Layer 2 of a small transformer language model trained on English Wikipedia (10 layers, counted from 0, width 128).
A neuron's activation on a vector x is GELU(weights . x), where the dot is the dot product.

Input weights of the MLP neurons that the questions are about. A number n stands for n times 0.001.
n5: -125 -150 -88 42 -92 -164 143 94 -137 44 -49 -4 77 -117 -47 93 223 -7 -97 20 -195 -36 -85 257 -21 -24 -54 -287 283 -128 -31 20 58 -18 188 73 52 -60 103 113 -293 -141 -53 -166 75 -169 -119 47 -68 -94 115 -11 -73 -167 -145 4 -126 -27 -59 -174 -57 23 61 234 137 -127 -51 30 -35 -118 -121 -16 -42 251 26 113 115 62 -18 132 80 -114 34 35 -187 -18 -16 -123 82 -153 -165 86 42 -26 -232 285 201 126 -56 -89 -58 77 126 203 -68 -80 -52 -47 170 120 -40 -43 -27 -82 -4 -136 108 250 -241 67 -204 102 11 228 68 -261 8 86
n10: 50 59 -304 -104 -52 -97 -42 99 -86 67 88 -99 155 159 -4 -94 155 -30 168 40 186 -276 -7 -23 29 68 125 -49 -37 -77 35 32 -117 -79 95 348 18 65 -16 -50 -62 -48 308 -16 109 26 -104 -22 -57 61 124 -41 135 -125 55 58 75 109 -128 49 -22 -274 128 -67 55 90 20 -173 -321 191 178 -118 100 11 278 -76 -15 103 32 -111 -92 135 -179 95 -102 -86 166 124 -140 11 148 -26 -46 0 -414 -42 -97 -58 -222 49 109 -82 -52 -26 303 -192 150 -36 -180 -78 -16 192 143 -105 -120 52 57 60 -203 128 47 -126 -89 -148 25 90 -234 23
n17: -109 85 -31 18 -173 -72 -33 -132 107 -56 120 -66 25 -4 -161 -265 4 -162 109 153 -78 -100 136 115 111 118 93 93 202 -19 -147 151 7 178 -58 85 -127 -177 259 -82 -167 142 -33 -178 -48 35 -40 -34 47 83 89 -171 167 98 -129 252 -89 -199 -50 39 67 -130 -87 -243 -21 -83 26 -242 -34 -14 233 112 -70 163 152 -131 -38 115 102 62 -84 -76 -11 -41 38 0 -162 140 122 -81 -92 68 -102 -25 27 -26 -33 -111 -23 154 80 55 -320 14 120 33 -57 286 214 -56 -99 -45 -88 -45 93 142 -169 31 116 -72 -33 -88 -71 76 34 -135 256 -144
n41: -83 -66 83 -253 -29 -191 0 111 -261 -65 -239 -115 -40 32 166 -28 89 29 -16 -55 44 8 -4 -72 -20 -31 161 93 -26 0 375 117 -8 -4 60 42 79 -198 -185 -98 40 -140 -4 50 -182 -125 90 -71 93 -235 -38 -29 221 14 187 -22 96 -72 107 4 -131 -30 121 18 -18 -27 245 23 -70 -37 47 -239 216 77 -153 112 4 162 7 7 -41 117 -130 -97 -136 -103 0 -11 -11 -33 19 -15 105 -4 -255 151 288 -141 -285 -37 -107 240 -70 11 207 4 15 230 -37 8 55 226 -132 60 -34 128 -7 205 -36 -47 -27 -131 200 -63 224 -80 -12 -30
n53: 147 -127 -59 -44 -162 -127 -4 11 82 154 63 80 -19 -76 135 154 107 -127 85 405 -31 -46 93 93 -160 100 166 80 -135 50 56 231 69 247 -107 97 -62 79 -104 -45 -23 -288 184 105 -192 -23 39 -68 -43 -55 40 8 191 -114 -141 32 -218 -60 167 -50 0 -276 49 19 -216 -151 148 -72 -33 -222 -108 -37 -112 208 23 -178 -79 190 134 178 72 -70 122 -115 49 -43 101 177 173 69 121 27 59 16 290 0 32 -145 -180 -98 -234 28 -35 35 243 -8 101 -66 159 -166 174 -89 -272 116 -40 -224 -321 -25 34 100 -170 -88 -41 -35 -46 -93 12 -106
n55: -216 82 -305 -213 4 105 53 172 -117 -313 73 -185 11 164 178 -4 48 -22 0 194 79 -49 90 98 -101 -185 71 106 7 57 105 -88 -207 -44 69 12 -152 126 -125 205 -88 -66 302 -12 -22 -165 17 7 -27 -199 -20 90 -111 125 -258 -18 -15 39 223 -53 74 -145 -15 238 11 147 155 89 8 181 -134 -288 116 68 -52 -8 18 232 58 12 -66 56 92 -8 -180 68 94 70 -19 -71 -223 84 125 118 -171 8 -180 74 -146 -15 -147 78 0 -121 -270 81 124 -84 -113 134 24 102 -70 -11 202 -232 175 85 20 169 8 -97 86 -15 17 -61 -203 -11
n73: -208 -26 16 19 -224 -114 167 -97 63 -204 86 47 -15 44 -31 -46 94 -176 133 -183 48 128 -81 153 -169 -16 212 62 184 -36 -65 133 57 68 -26 23 -45 -11 103 21 98 -191 49 -96 -165 83 33 -4 34 127 27 -133 -202 -119 -152 148 -52 130 33 -243 -113 -154 -86 292 -18 0 -70 -160 -86 -177 -11 136 -247 117 201 -94 -175 98 198 256 -57 -47 191 55 104 -218 68 -11 280 -18 115 261 14 -123 -16 11 -3 54 40 82 -359 -27 125 -41 -189 76 15 94 33 -170 -43 -54 -15 25 -25 -107 15 24 156 4 -223 47 -4 -119 30 -225 4 97
n75: -117 47 149 36 -47 118 89 -8 -213 203 80 -8 136 -214 -29 107 0 176 176 76 -16 47 185 -115 84 42 206 15 149 166 16 55 -115 -99 52 45 67 28 93 -87 -12 19 37 45 -61 -253 -114 -4 180 -236 -90 28 -9 89 -131 -56 28 -266 103 154 0 8 219 207 146 -22 -29 -12 -50 -24 -367 -182 -285 26 -106 48 -142 85 250 125 -24 21 228 138 -27 -99 230 12 -12 -27 -45 124 -26 -12 -243 -134 -105 -307 -25 -16 -134 -283 -142 -28 -32 117 -154 -117 63 -136 173 58 -288 -34 -221 -279 32 51 9 -13 -197 -39 188 179 200 0 -50 132
n114: -421 -18 29 -138 -400 -112 67 87 -90 -208 9 114 110 -92 122 -69 326 151 122 135 85 -378 193 -60 -95 -110 350 50 49 106 -83 309 255 30 -105 -126 -67 45 -125 26 74 -231 354 -84 -139 113 -204 -190 -23 32 -37 -72 20 -214 87 -21 -206 130 130 -27 110 -268 87 252 35 -50 47 -225 -331 -90 124 52 9 355 120 -46 217 105 -185 14 23 -152 -32 294 52 98 68 -51 -18 26 42 50 -13 267 -34 -55 -111 -9 -197 -18 -239 -84 250 4 37 -115 241 -57 -22 -51 72 93 120 -125 36 -165 86 -250 136 -120 -163 -102 34 118 23 24 -128 -9
n120: 76 37 -62 -68 -41 -170 -23 76 8 -94 -159 -133 -142 259 35 -278 35 82 -49 -80 -217 -85 -158 137 46 233 -43 154 -45 -204 -76 26 -102 111 -25 -64 -181 -172 26 -138 -32 -173 -55 9 -80 0 -380 4 13 -117 389 41 140 117 -20 233 -264 -21 21 21 112 146 64 -85 -201 27 161 -38 -274 -119 86 -237 17 -55 126 101 48 0 103 -117 -51 240 171 -157 -269 -128 36 -273 83 -447 26 191 12 79 89 -212 4 94 27 -21 -12 235 -37 -8 -30 38 33 -52 -12 -275 356 185 119 -32 99 -82 17 35 58 -123 218 183 -35 96 121 -49 122 21
n124: -168 -35 -186 -202 149 -217 -118 -87 -4 -187 47 39 92 109 -23 -45 265 43 -113 177 -114 -120 7 26 -108 -50 -34 30 -121 -243 129 27 -275 -14 -62 -142 7 -91 -142 137 -32 63 386 -123 -49 164 -131 14 69 -109 -26 -47 -149 -102 24 245 54 74 104 -96 -67 18 -3 106 -126 83 30 -129 -144 -32 202 -98 173 27 71 91 17 -21 134 -26 -106 156 102 -155 -10 36 -27 -189 -123 -28 26 173 -10 195 46 -121 -23 141 73 -432 14 -82 -75 21 -139 143 21 -53 79 0 -15 -49 107 225 49 64 -87 -96 260 149 -15 35 -79 -11 45 -70 204 62
n148: 34 48 -65 27 119 123 151 -55 -165 -85 149 110 30 -33 39 69 -40 -234 -86 105 30 -28 57 148 104 64 -55 -42 97 -44 27 -52 -186 -14 -15 -43 -267 107 -285 18 73 -179 108 8 203 -55 33 -62 133 106 206 221 4 -253 -59 -102 -143 -35 -82 -198 61 -182 -44 30 150 184 -47 -92 -99 -191 44 -137 -8 14 271 27 -76 -26 316 19 -4 119 -224 83 -4 -146 24 -4 -49 -274 81 60 32 167 142 -8 -34 -174 -48 68 -135 198 86 112 31 315 -64 4 169 31 -32 168 158 -228 34 -93 125 4 -183 208 253 -41 143 -64 -102 122 63 -64
n158: -200 15 -100 -63 -38 -30 141 0 -27 -49 110 272 -99 -29 194 -45 199 -126 63 21 -19 21 -26 124 -163 -140 76 -7 100 -303 143 0 -32 -111 -133 -68 -79 -242 66 -51 -19 86 28 56 168 -64 68 -100 297 -8 56 112 278 94 -124 -232 -135 -12 -85 -15 16 -102 -52 293 146 21 73 146 -41 -89 -38 -61 -115 110 95 43 22 0 15 153 -307 8 -20 0 -41 -23 374 20 -54 23 -147 47 -110 117 158 -194 71 20 8 -197 -22 248 -150 19 -4 221 -104 399 239 137 21 113 -202 4 -180 -103 54 297 4 -8 168 -19 88 -222 -51 -17 163 144
n202: -152 -29 -63 71 54 -3 -112 -35 -43 -89 -129 68 111 -122 -27 17 341 -68 130 101 -22 86 -28 71 133 85 -57 -47 234 -70 37 -42 86 35 22 -34 -47 59 70 52 -191 -99 171 -98 189 -53 32 -192 66 -4 -214 36 -40 -223 88 64 -123 236 -94 -180 65 -40 127 189 282 -70 260 -398 88 14 -11 -114 -238 156 122 -162 -116 166 -28 -129 11 -119 0 -31 -53 25 90 330 -48 -104 -60 91 -120 0 67 190 -67 -26 -93 -98 -162 -90 123 235 130 100 47 -100 72 -91 50 30 -74 -21 -95 -119 -33 163 -67 135 222 39 72 51 -21 -59 -65 187
n225: -62 -162 -99 141 79 77 121 -133 -122 -45 240 -97 105 -198 -164 -106 12 41 -141 8 -189 -41 138 103 -4 -53 83 -78 117 -205 -161 8 39 128 -112 -127 18 240 224 -58 63 30 -106 -107 155 -52 -169 -110 313 35 142 -137 -62 -149 -305 121 69 -221 95 -224 113 -50 30 222 63 -56 44 66 -129 -221 -136 68 -90 200 169 97 -81 30 -51 -85 222 -97 31 44 0 34 -58 -59 12 -98 -55 315 87 -12 115 8 -14 16 61 -222 -30 182 148 171 -86 66 -357 -89 49 63 -49 75 -309 -99 121 -57 65 -200 70 -28 32 68 152 131 48 33 48 -92
n227: -153 -102 -74 75 -72 -177 18 -37 176 -95 148 45 128 324 -149 -96 -81 -68 -138 181 179 -112 18 207 -141 61 -40 -14 -225 70 -67 73 44 26 101 -8 -208 144 8 -84 105 -217 256 -24 -141 -11 -89 33 -47 78 163 -99 146 75 -157 208 -234 210 -92 -210 -140 -198 138 49 -26 -46 -105 -39 16 184 114 88 -110 -62 243 -254 93 34 -18 218 -16 -97 -124 -207 -26 -157 17 55 -89 -246 123 70 113 74 224 -126 -35 -12 -87 15 -30 139 65 -50 -59 -27 46 158 -4 -132 123 40 55 -37 -13 103 104 -66 25 -197 -88 94 -139 46 144 -408 263 -163
n233: 66 -79 29 -117 -282 -33 50 44 -121 -67 -247 -11 172 21 171 -69 104 -86 120 -85 90 86 149 -98 4 -20 115 -106 -124 -41 -43 -93 71 190 -38 12 -4 281 182 69 -267 -48 -4 194 114 158 -38 84 96 -165 102 201 70 -78 -170 -40 76 71 159 72 -35 -19 188 26 -11 -18 376 -62 -180 -8 -11 -131 66 94 60 290 -224 30 -80 -231 -116 -56 35 -28 -177 -68 12 278 -15 93 31 31 216 146 -230 8 98 -314 -220 -133 -44 -201 91 4 66 -253 53 4 -80 237 89 87 23 48 -160 -184 -95 -33 238 -105 -31 4 -11 -23 25 -33 -88 65
n244: -40 -95 57 -287 -199 35 49 -3 46 -85 -17 -48 -3 204 14 19 84 -3 -176 -35 -65 -86 91 75 154 -46 0 -209 -206 -288 160 -59 -58 -139 40 -127 -43 -27 -39 47 -106 -100 34 -179 -108 22 26 -10 180 -60 55 174 72 -80 -19 66 3 -55 188 -85 -53 -37 106 65 3 -192 111 -7 -10 49 0 17 -88 110 26 47 -115 196 -57 -184 -51 199 107 -87 -93 13 14 -31 -146 16 -119 110 -47 126 -18 57 -112 72 -145 -103 -38 147 85 30 128 115 -30 143 -33 124 -137 72 -95 -29 83 -101 -229 159 214 345 -144 -62 41 100 41 -279 35 110
n252: 33 -46 8 74 11 55 256 -105 -226 152 -131 -81 145 -144 0 207 -27 -181 -47 -69 -53 -27 -127 97 -287 -27 -123 57 -86 -31 -137 42 -26 55 -84 30 20 0 115 -58 -238 56 -77 -11 -14 7 -4 -3 4 -171 249 -86 -4 -203 42 -51 -233 -145 108 -25 58 18 98 28 91 -189 -53 147 -23 18 85 -146 173 65 43 190 -28 11 -58 -149 -29 -103 120 -83 -45 0 166 -108 -11 -375 11 40 92 -138 124 136 214 -193 143 58 -70 130 -150 200 95 70 -79 224 251 -187 130 -49 -18 -38 196 -78 0 31 -113 27 67 71 249 -11 0 62 -163 189
n276: -163 68 -35 -216 76 42 157 120 -131 104 -11 132 72 122 42 -35 54 -86 -206 -78 -90 142 14 53 117 -43 -102 -27 79 -157 -146 85 60 31 266 87 -68 63 167 10 75 -85 134 -110 -60 -53 85 -126 147 -52 15 149 28 -18 18 0 58 -71 40 -43 -111 -7 -237 -47 156 -61 100 -93 -200 -127 -32 -164 -15 160 29 30 -120 14 115 273 223 -50 -59 131 18 -76 110 -56 -231 -7 -124 84 -28 -26 47 -82 47 75 70 37 -201 4 -152 15 -123 160 -247 -92 363 -80 -93 68 -168 330 91 61 7 12 -55 -85 -317 340 -107 33 107 -43 161 29
n303: -60 183 -139 -98 -29 -71 194 -190 -22 -80 -19 -69 102 -40 15 153 55 -37 -12 111 62 -188 -32 -73 -181 -28 231 -207 -249 -171 240 188 -237 -78 -311 81 0 -101 -111 -130 151 -126 -4 46 68 -100 0 36 -15 -108 -34 37 32 -137 -29 492 -44 61 111 -151 -38 -60 -183 -127 115 -21 27 -99 -94 52 -47 -4 23 -60 37 -124 139 -130 113 124 -98 31 284 316 -129 -52 127 38 19 -98 46 -171 242 -142 132 64 -17 -248 -175 26 25 4 -74 125 106 -23 37 144 -74 -142 98 -135 186 93 -71 29 59 -166 -124 154 50 51 -70 -145 11 88 35 19
n322: -82 36 -43 37 40 126 219 -89 95 -158 78 -172 50 -51 73 -102 -19 14 28 -114 112 -272 105 -284 49 90 202 27 15 4 94 -23 -23 246 96 365 -17 315 20 3 25 -299 -97 -103 -99 53 -134 -49 115 -37 57 -26 -76 -157 -78 4 37 -79 197 -69 121 -44 -67 122 46 135 -19 52 -15 7 -40 65 -45 132 177 -197 -67 68 -133 301 -123 -143 -163 166 -107 -146 20 102 151 -32 -143 195 90 -88 193 -109 27 -102 12 4 -18 -79 51 84 -112 -52 -168 -212 -40 87 -82 50 -319 -151 -67 43 -66 -106 -4 179 216 -4 59 -144 -11 158 50 -15
n346: -12 -196 -113 -16 31 -171 69 192 62 34 -28 -99 42 340 57 -164 409 -157 72 83 -293 46 -48 145 -185 70 287 0 -19 129 64 -90 60 97 51 174 22 134 -4 -26 30 -117 151 113 71 135 -249 64 -114 141 -4 -108 -38 -98 -189 -23 -147 24 23 -70 -63 28 -4 -19 -125 -151 -37 -131 -16 -50 -195 61 -199 85 165 -229 60 216 56 102 16 -222 114 25 -79 -367 205 -124 -16 118 80 20 63 129 -4 -76 -207 232 0 -78 -128 52 8 155 59 32 58 -29 27 -182 165 -158 199 -82 -278 154 101 125 -63 -87 -4 4 -240 55 31 219 -49 51
n360: -4 -303 59 -83 319 -15 36 151 -35 119 -323 175 103 17 -24 -11 131 -27 -68 -191 -15 -55 -152 -32 -207 -33 44 -14 -227 -196 -4 177 64 26 193 343 -7 87 -145 -48 -15 -57 76 -61 11 -68 -202 -82 -118 -189 96 186 140 -129 -23 23 -101 68 -39 -178 -102 8 -105 96 208 -140 -102 175 -45 31 -184 37 76 59 -142 107 -19 174 -97 -114 163 86 63 -103 -317 -93 33 96 -231 -88 237 94 254 -86 -8 163 82 80 -71 -164 -19 44 135 77 79 -32 -143 25 19 0 91 283 4 -49 -146 -8 -82 125 -21 54 40 103 170 117 265 -122 8 -74

Each question shows a token from some text and the vector x that enters the MLP there. A number n stands for n times 0.011.

"===": -56 -26 -90 36 111 -119 -43 136 30 -28 -11 69 -195 18 37 -39 -70 43 -28 -9 -3 188 -38 18 215 -21 66 64 -26 -37 27 -5 15 -15 -1 -25 182 -119 -46 -49 -8 -27 -24 -74 -40 -20 -30 70 -86 11 31 30 58 129 86 97 107 150 -14 -11 -41 -51 -18 -108 40 54 136 -25 127 -9 -32 103 -20 -149 -149 42 87 -72 -29 56 14 -70 -55 29 -5 12 -67 -15 52 -170 0 -52 13 -76 6 -49 69 43 -149 36 88 -5 -11 15 138 16 156 -53 62 -5 -30 13 29 -3 -60 6 -12 77 -79 -118 -42 19 -13 -26 -122 -3 1 3
Which of these neurons fires most? n41

"Af": 142 -42 29 55 -28 -49 -106 71 98 119 -51 -2 -115 45 2 13 56 -101 62 11 -69 143 -113 13 -118 -82 -78 88 -71 31 -75 -118 -100 -122 54 39 92 86 75 -23 4 106 -44 -19 -80 40 202 36 -54 -11 -25 -20 -62 139 140 -71 93 -133 -24 113 -19 12 -109 -3 15 -39 -50 -21 -50 139 -52 23 13 -190 -90 24 -17 -53 26 -144 -105 -61 -17 61 93 48 -119 15 -10 212 140 -72 35 -27 -64 3 -60 -51 -38 -46 105 -57 -57 7 -15 -14 145 84 28 -57 -18 43 106 -8 23 -2 134 -60 83 167 22 -103 13 83 -34 1 -66 -63
The most active neuron and its activation: n10, at about 0.23

"u": 75 -3 134 26 25 71 7 22 179 65 83 43 -148 -6 52 -17 -12 60 108 37 76 61 -49 -40 84 -80 -146 24 -56 10 -88 -69 138 26 -51 -48 131 12 -10 52 14 231 -82 -26 -48 9 150 107 61 57 -65 -63 -120 -162 52 53 -9 -48 -114 -85 -8 64 20 12 -50 8 -116 -15 -61 12 59 169 -42 -86 -9 48 -23 -22 64 -127 -126 2 17 61 96 1 -122 -6 118 -34 50 -129 7 6 21 -108 -45 81 97 18 79 -33 41 41 -256 81 -9 -65 -156 -100 -63 -8 29 -79 6 32 122 -3 75 -28 -18 -9 51 20 -34 -34 -128 -83
The most active neuron and its activation: n73, at about 0.42

"a ": 66 59 12 56 -28 -21 63 -53 -3 50 31 72 -49 -38 52 -14 -25 16 -21 -11 -24 193 -30 88 -80 -18 44 43 -15 62 -49 -4 -1 -11 -1 -98 25 68 -48 93 143 -26 -41 -5 -61 3 -29 47 -29 44 33 -142 10 -24 17 -30 23 24 -28 -72 20 107 4 32 -81 45 -56 38 60 -77 25 55 26 -180 -62 -15 23 -30 37 17 4 -10 31 -65 91 60 7 42 62 20 -7 15 -58 30 17 -26 -40 5 45 41 -47 7 30 45 -46 57 -27 -69 57 50 -41 -30 27 -55 157 -3 -23 -30 -6 -56 25 18 -67 8 -213 -41 -61 38
Which of these neurons fires most? n73

"–": 148 -22 99 -39 10 -83 54 -43 -49 -36 7 -29 -2 -25 -26 -26 -61 93 -3 -4 70 -54 13 36 -47 49 -126 59 -35 48 -28 64 -79 -95 -54 -22 25 24 -58 10 -18 29 -31 37 33 84 142 51 -127 83 3 -23 -29 18 88 -133 10 -40 -43 86 31 20 28 -75 -26 -17 8 84 179 40 91 15 -22 -432 -32 34 -25 -208 -11 -31 -22 29 -129 -91 115 -53 -12 9 -70 -15 32 -4 24 -41 49 115 -39 -11 133 12 66 -58 -19 26 90 69 17 0 79 22 -15 54 -55 79 96 148 42 -62 -48 -14 71 -87 14 -115 -136 -7 86 38
The most active neuron and its activation: n252, at about 0.82

"or": 162 -89 135 78 12 -76 -12 31 51 58 121 -70 5 -68 -80 -18 40 217 24 23 17 189 99 -74 -122 -19 -86 14 20 19 74 -32 66 -94 7 -20 191 60 69 4 -20 -11 -66 114 -138 51 119 86 -122 90 -5 -126 -43 24 22 -82 35 -138 -7 33 -26 245 43 -16 17 -30 -84 -60 79 -103 15 48 -69 -78 -55 38 -68 0 -41 -17 -116 115 -4 -33 278 -102 45 4 128 31 0 -54 -76 51 -24 23 -52 -35 190 -51 41 22 -42 1 -67 -32 29 -66 -122 -32 -102 -9 6 -19 43 -48 115 40 43 -309 -79 -9 21 -78 -23 97 16 -28
Which of these neurons fires most? n75

", ": 61 -14 55 -42 -20 -30 -8 -42 -106 35 -4 -70 -68 25 10 -30 64 -8 3 -101 -72 33 -30 34 69 15 -162 -1 14 48 22 -14 46 -66 -22 -119 45 58 23 30 -8 7 -28 -36 -4 46 39 57 -69 -59 76 -32 -1 66 78 -42 45 -46 39 25 24 80 -33 -101 -107 43 -16 -23 107 -7 70 -10 -15 -145 31 18 5 -62 43 -81 -21 58 -64 -27 31 80 -52 1 -5 47 0 -9 -23 -14 78 61 -64 44 79 54 82 25 19 3 42 83 9 9 -11 93 6 54 -12 61 79 -63 7 -2 60 14 -38 -63 25 -30 -207 23 -22 98
Which of these neurons fires most? n244

"man ": -24 -42 39 61 -23 42 -138 -13 12 -114 -19 15 -71 43 39 98 -25 60 35 -32 27 115 84 -60 -3 -46 103 5 4 2 -139 8 20 -80 -53 33 -47 25 -33 96 18 -53 6 -22 -84 63 182 -12 -130 40 8 -26 -53 85 32 18 -68 81 -84 32 -6 -22 -27 -54 100 16 44 -37 19 13 2 130 -78 -89 -56 -13 65 -4 26 50 47 20 -26 -36 45 82 -130 120 -1 97 -14 29 -24 -60 -7 34 -40 -41 -20 30 35 41 -2 45 23 -2 129 14 -11 82 -74 65 -30 -15 -16 3 -48 57 20 1 1 -19 3 -22 -196 49 -89 79
Which three neurons fire most, strongest first? n202, n73, n114

"The ": 22 13 21 95 22 -35 -20 -13 -28 52 -32 -44 -100 -54 -17 -97 -46 -9 -15 76 39 174 14 12 0 -3 169 69 -119 102 -29 -92 14 34 -14 60 67 17 -21 0 83 77 -25 3 8 91 -2 30 -54 20 -11 -88 -54 104 11 -122 91 69 -27 78 26 -28 14 -46 41 -42 -39 -8 183 28 -52 77 -32 -150 -145 -65 33 -51 2 16 50 -96 72 32 -71 32 -133 3 51 45 -42 -116 15 -28 -24 -10 -22 5 34 81 20 -8 24 -36 35 67 -13 -12 69 -22 55 -17 -27 51 -19 -13 -69 36 -12 -24 13 -23 -14 64 -200 13 30 -19
Which of these neurons fires most? n346

" ": -2 46 24 31 -53 71 67 38 53 -48 8 151 54 40 -45 -83 66 12 13 -20 -41 131 21 -48 11 -65 -94 -7 -3 -36 -47 30 11 44 -15 -96 18 -18 -2 30 93 36 -12 -58 -55 54 -54 13 -52 36 -76 -22 -26 23 -30 -158 -12 -33 -1 -14 17 40 62 -67 -17 68 -19 29 71 -5 50 -11 5 -20 -32 -10 -68 -63 37 0 45 23 0 46 72 3 -73 4 -47 64 -22 -15 -82 151 -38 -9 -54 -36 -76 35 90 45 -34 -59 8 35 73 66 33 103 -98 -71 13 4 49 71 77 -79 47 -33 63 -69 43 27 -204 -27 10 -22
Which of these neurons fires most? n17

"I": 58 46 -106 67 -66 -11 -52 67 88 113 18 0 24 -82 -56 -29 44 6 -28 50 -49 94 2 85 2 -81 -128 -85 14 -28 7 -88 16 -129 -34 -89 155 -67 27 23 -35 22 -29 -66 -40 -10 119 23 -13 77 -105 16 -86 23 -15 -17 -11 -76 -16 36 -85 -18 -60 -65 28 -90 -58 -13 280 63 129 295 -42 -198 61 52 43 -60 50 -14 -11 -9 7 83 71 42 -150 37 109 171 85 -58 -4 20 -9 57 -52 -108 42 -18 97 -21 -25 20 -122 131 129 -3 -98 22 -45 -73 110 34 -92 -17 8 -67 -15 78 69 -73 -67 14 -39 -78 112 43
Which two neurons fire most, strongest first? n17, n303

"t ": 36 137 54 -36 63 51 -47 -59 68 -80 26 54 -1 -31 26 -7 -3 4 31 50 51 119 4 -75 82 34 -126 9 -23 -31 -90 26 -39 -43 23 -58 29 45 -34 34 95 128 19 13 33 77 36 64 4 -72 -81 32 49 -22 -6 -86 -24 36 -22 55 43 5 6 -34 28 18 -117 -75 -3 -3 56 50 33 -207 -65 31 -27 -115 88 2 78 -22 -39 13 105 25 -30 25 12 126 35 -67 -55 -6 99 56 -57 -52 -24 -4 70 1 -29 -25 35 -84 71 -27 -35 -34 5 -76 32 14 -40 32 -26 -86 -99 39 86 -61 -30 25 -202 -23 -10 -42
Which of these neurons fires most? n148

"un": 134 -53 137 42 92 92 72 91 42 114 115 101 -205 -54 36 105 14 -112 -45 150 -67 109 -65 9 82 -68 -77 39 -73 65 -56 103 10 -242 -32 66 130 -6 -68 40 60 52 -80 -16 61 -14 -95 140 -165 92 -97 -61 -143 -41 89 -53 -12 16 -32 -52 -7 -48 54 -2 -11 -13 -9 25 115 83 30 1 4 -42 -66 115 32 75 -19 -5 -67 -74 -31 -98 27 -71 -21 66 15 154 45 -89 18 -11 160 -134 -9 -55 50 -36 46 -30 8 -51 5 -85 221 -163 -78 -88 -95 -50 50 0 33 -38 43 -49 -56 76 -107 -109 -43 -39 -39 40 -18 -53
Which two neurons fire most, strongest first? n53, n346

":": 51 100 6 -85 -4 10 -111 -20 -14 18 -79 73 -50 -16 -22 96 -52 0 -80 -69 -37 160 -86 44 104 65 -72 54 -27 -61 -13 47 20 98 -28 -7 146 -76 4 -81 -75 -30 -113 -92 12 26 123 51 -118 7 3 11 54 -16 169 -26 98 33 48 125 2 182 11 -4 -124 51 142 141 133 -15 34 8 -61 -266 -36 -38 16 -74 -28 -63 -18 -116 -129 -83 -36 -1 66 -51 -96 89 23 -57 -2 -47 -78 32 29 60 117 11 52 -14 -19 -44 113 15 0 -30 35 -86 -77 -131 -18 147 -93 19 51 1 -77 48 94 15 79 -52 -74 -15 -122 138
The most active neuron and its activation: n252, at about 0.57

"ec": -75 47 -51 53 49 -10 -68 52 90 62 -38 -47 -80 -78 -94 86 -94 -20 45 -123 -46 169 -18 29 -108 40 -79 107 30 -94 -113 -52 187 -90 35 -44 145 -58 16 -17 -54 14 -114 3 -93 36 443 -73 -26 99 74 -60 -20 -42 57 4 -14 -56 -3 -33 -7 89 -19 89 1 -94 111 -13 190 -55 11 46 -93 -129 82 70 72 -48 11 9 68 52 -72 -116 50 -76 -139 19 62 51 -108 -28 -100 73 56 42 54 -49 96 -3 42 -8 71 5 -137 -31 13 148 104 -65 1 -73 44 14 80 39 123 83 112 -69 5 8 -89 -73 -42 -116 -120 -42
Which of these neurons fires most? n73

"er ": 0 94 43 9 21 -7 -62 35 24 -117 -20 22 41 -32 -21 45 5 7 45 -60 -24 139 69 -25 -60 -29 -95 37 31 -26 -114 -80 -2 -47 18 1 34 -25 65 57 75 -26 -27 21 -47 71 17 24 -24 -31 -59 6 -41 15 -19 -128 29 2 -79 75 20 69 -17 16 6 55 -2 -12 6 -2 18 65 -27 56 -62 13 -38 -102 29 -22 -17 91 -48 -73 29 36 -14 127 -1 13 -55 -44 -119 70 4 15 -105 14 77 13 8 72 19 34 -17 3 88 -34 40 90 11 -11 -4 82 26 -111 -45 -5 15 0 75 -4 3 -13 -203 31 31 67
Which three neurons fire most, strongest first? n202, n158, n233

"star": -18 -154 112 110 -3 85 -3 -36 109 83 -56 -61 -26 -8 -49 59 -13 143 13 -145 -93 326 -92 -109 19 -3 -128 109 78 49 -162 -17 -4 -67 -40 121 37 27 29 -108 -57 -62 -113 24 34 8 93 22 -89 39 -13 11 60 114 53 -182 -69 -30 -80 -20 4 158 -18 -12 172 -11 -14 96 155 73 36 74 21 -177 -100 55 123 -26 58 13 -94 29 74 57 -20 112 46 -19 -39 43 -12 -9 -70 27 38 99 -29 13 54 -82 -50 24 -71 -37 -82 -176 -14 -90 -36 5 97 -54 -35 34 -8 -65 51 -117 100 -106 26 -8 -11 -35 15 -76 -210 67
Which three neurons fire most, strongest first? n252, n75, n360

"wor": 48 -52 24 27 25 -11 -19 45 84 127 91 -10 -222 68 -201 19 64 17 -15 -71 70 183 56 43 -50 30 -38 149 50 -14 -29 -76 34 -45 -28 20 94 -114 -58 -88 49 56 -30 200 -130 -108 107 96 -55 98 -112 12 -37 120 29 -41 47 7 -15 -136 -18 -24 -113 59 65 26 29 -54 66 -34 -112 -103 -37 -115 -41 44 5 -210 -2 16 18 21 35 147 71 -117 99 57 99 27 87 12 -65 -37 19 -13 35 94 96 -95 33 63 50 37 -172 -216 -9 71 -42 -66 -7 -70 -15 -6 -55 106 -45 -80 96 -36 -91 77 -78 59 8 -74 -81 -18
Which two neurons fire most, strongest first? n73, n346

"om": 114 1 96 -9 -75 -51 -74 -39 25 -10 -111 -14 -86 -154 -84 193 -41 -130 -59 109 127 80 -7 16 21 37 -65 15 -92 76 174 25 93 -87 -43 -121 36 -15 -6 71 4 85 16 -12 49 31 236 -13 -4 -34 -54 -41 68 -23 88 8 122 -262 -44 95 -42 120 136 -86 17 -29 34 -1 42 -24 12 102 30 -173 -32 -21 22 -85 -130 -71 -53 33 1 -174 114 30 -147 -47 70 139 52 -148 9 -154 22 33 -70 -26 0 68 133 106 29 -69 11 98 -54 -61 -134 13 12 -16 9 -41 19 -14 67 -42 -71 -48 12 -61 17 -7 5 200 53 58
Which of these neurons fires most? n41

"er": 121 81 48 169 -60 -8 -12 7 113 -173 40 -35 15 -86 28 8 -32 65 14 81 -70 269 124 -80 40 -60 -142 64 -5 -109 -41 -140 22 -44 -38 9 77 30 105 -4 9 -30 -153 -14 -70 32 93 85 -59 90 -73 4 -11 -56 -21 35 107 -197 -33 140 -31 84 44 -58 -68 -21 37 8 35 -106 169 190 -65 52 -60 50 6 -64 -71 -55 -116 -24 8 -115 17 115 -155 23 14 37 -70 -45 -42 62 11 -59 -24 5 107 33 130 -31 -37 -18 -37 85 66 -85 -118 -35 -82 56 59 -15 8 -153 10 -80 77 -14 113 2 -108 32 -17 29 53 94
Which of these neurons fires most? n17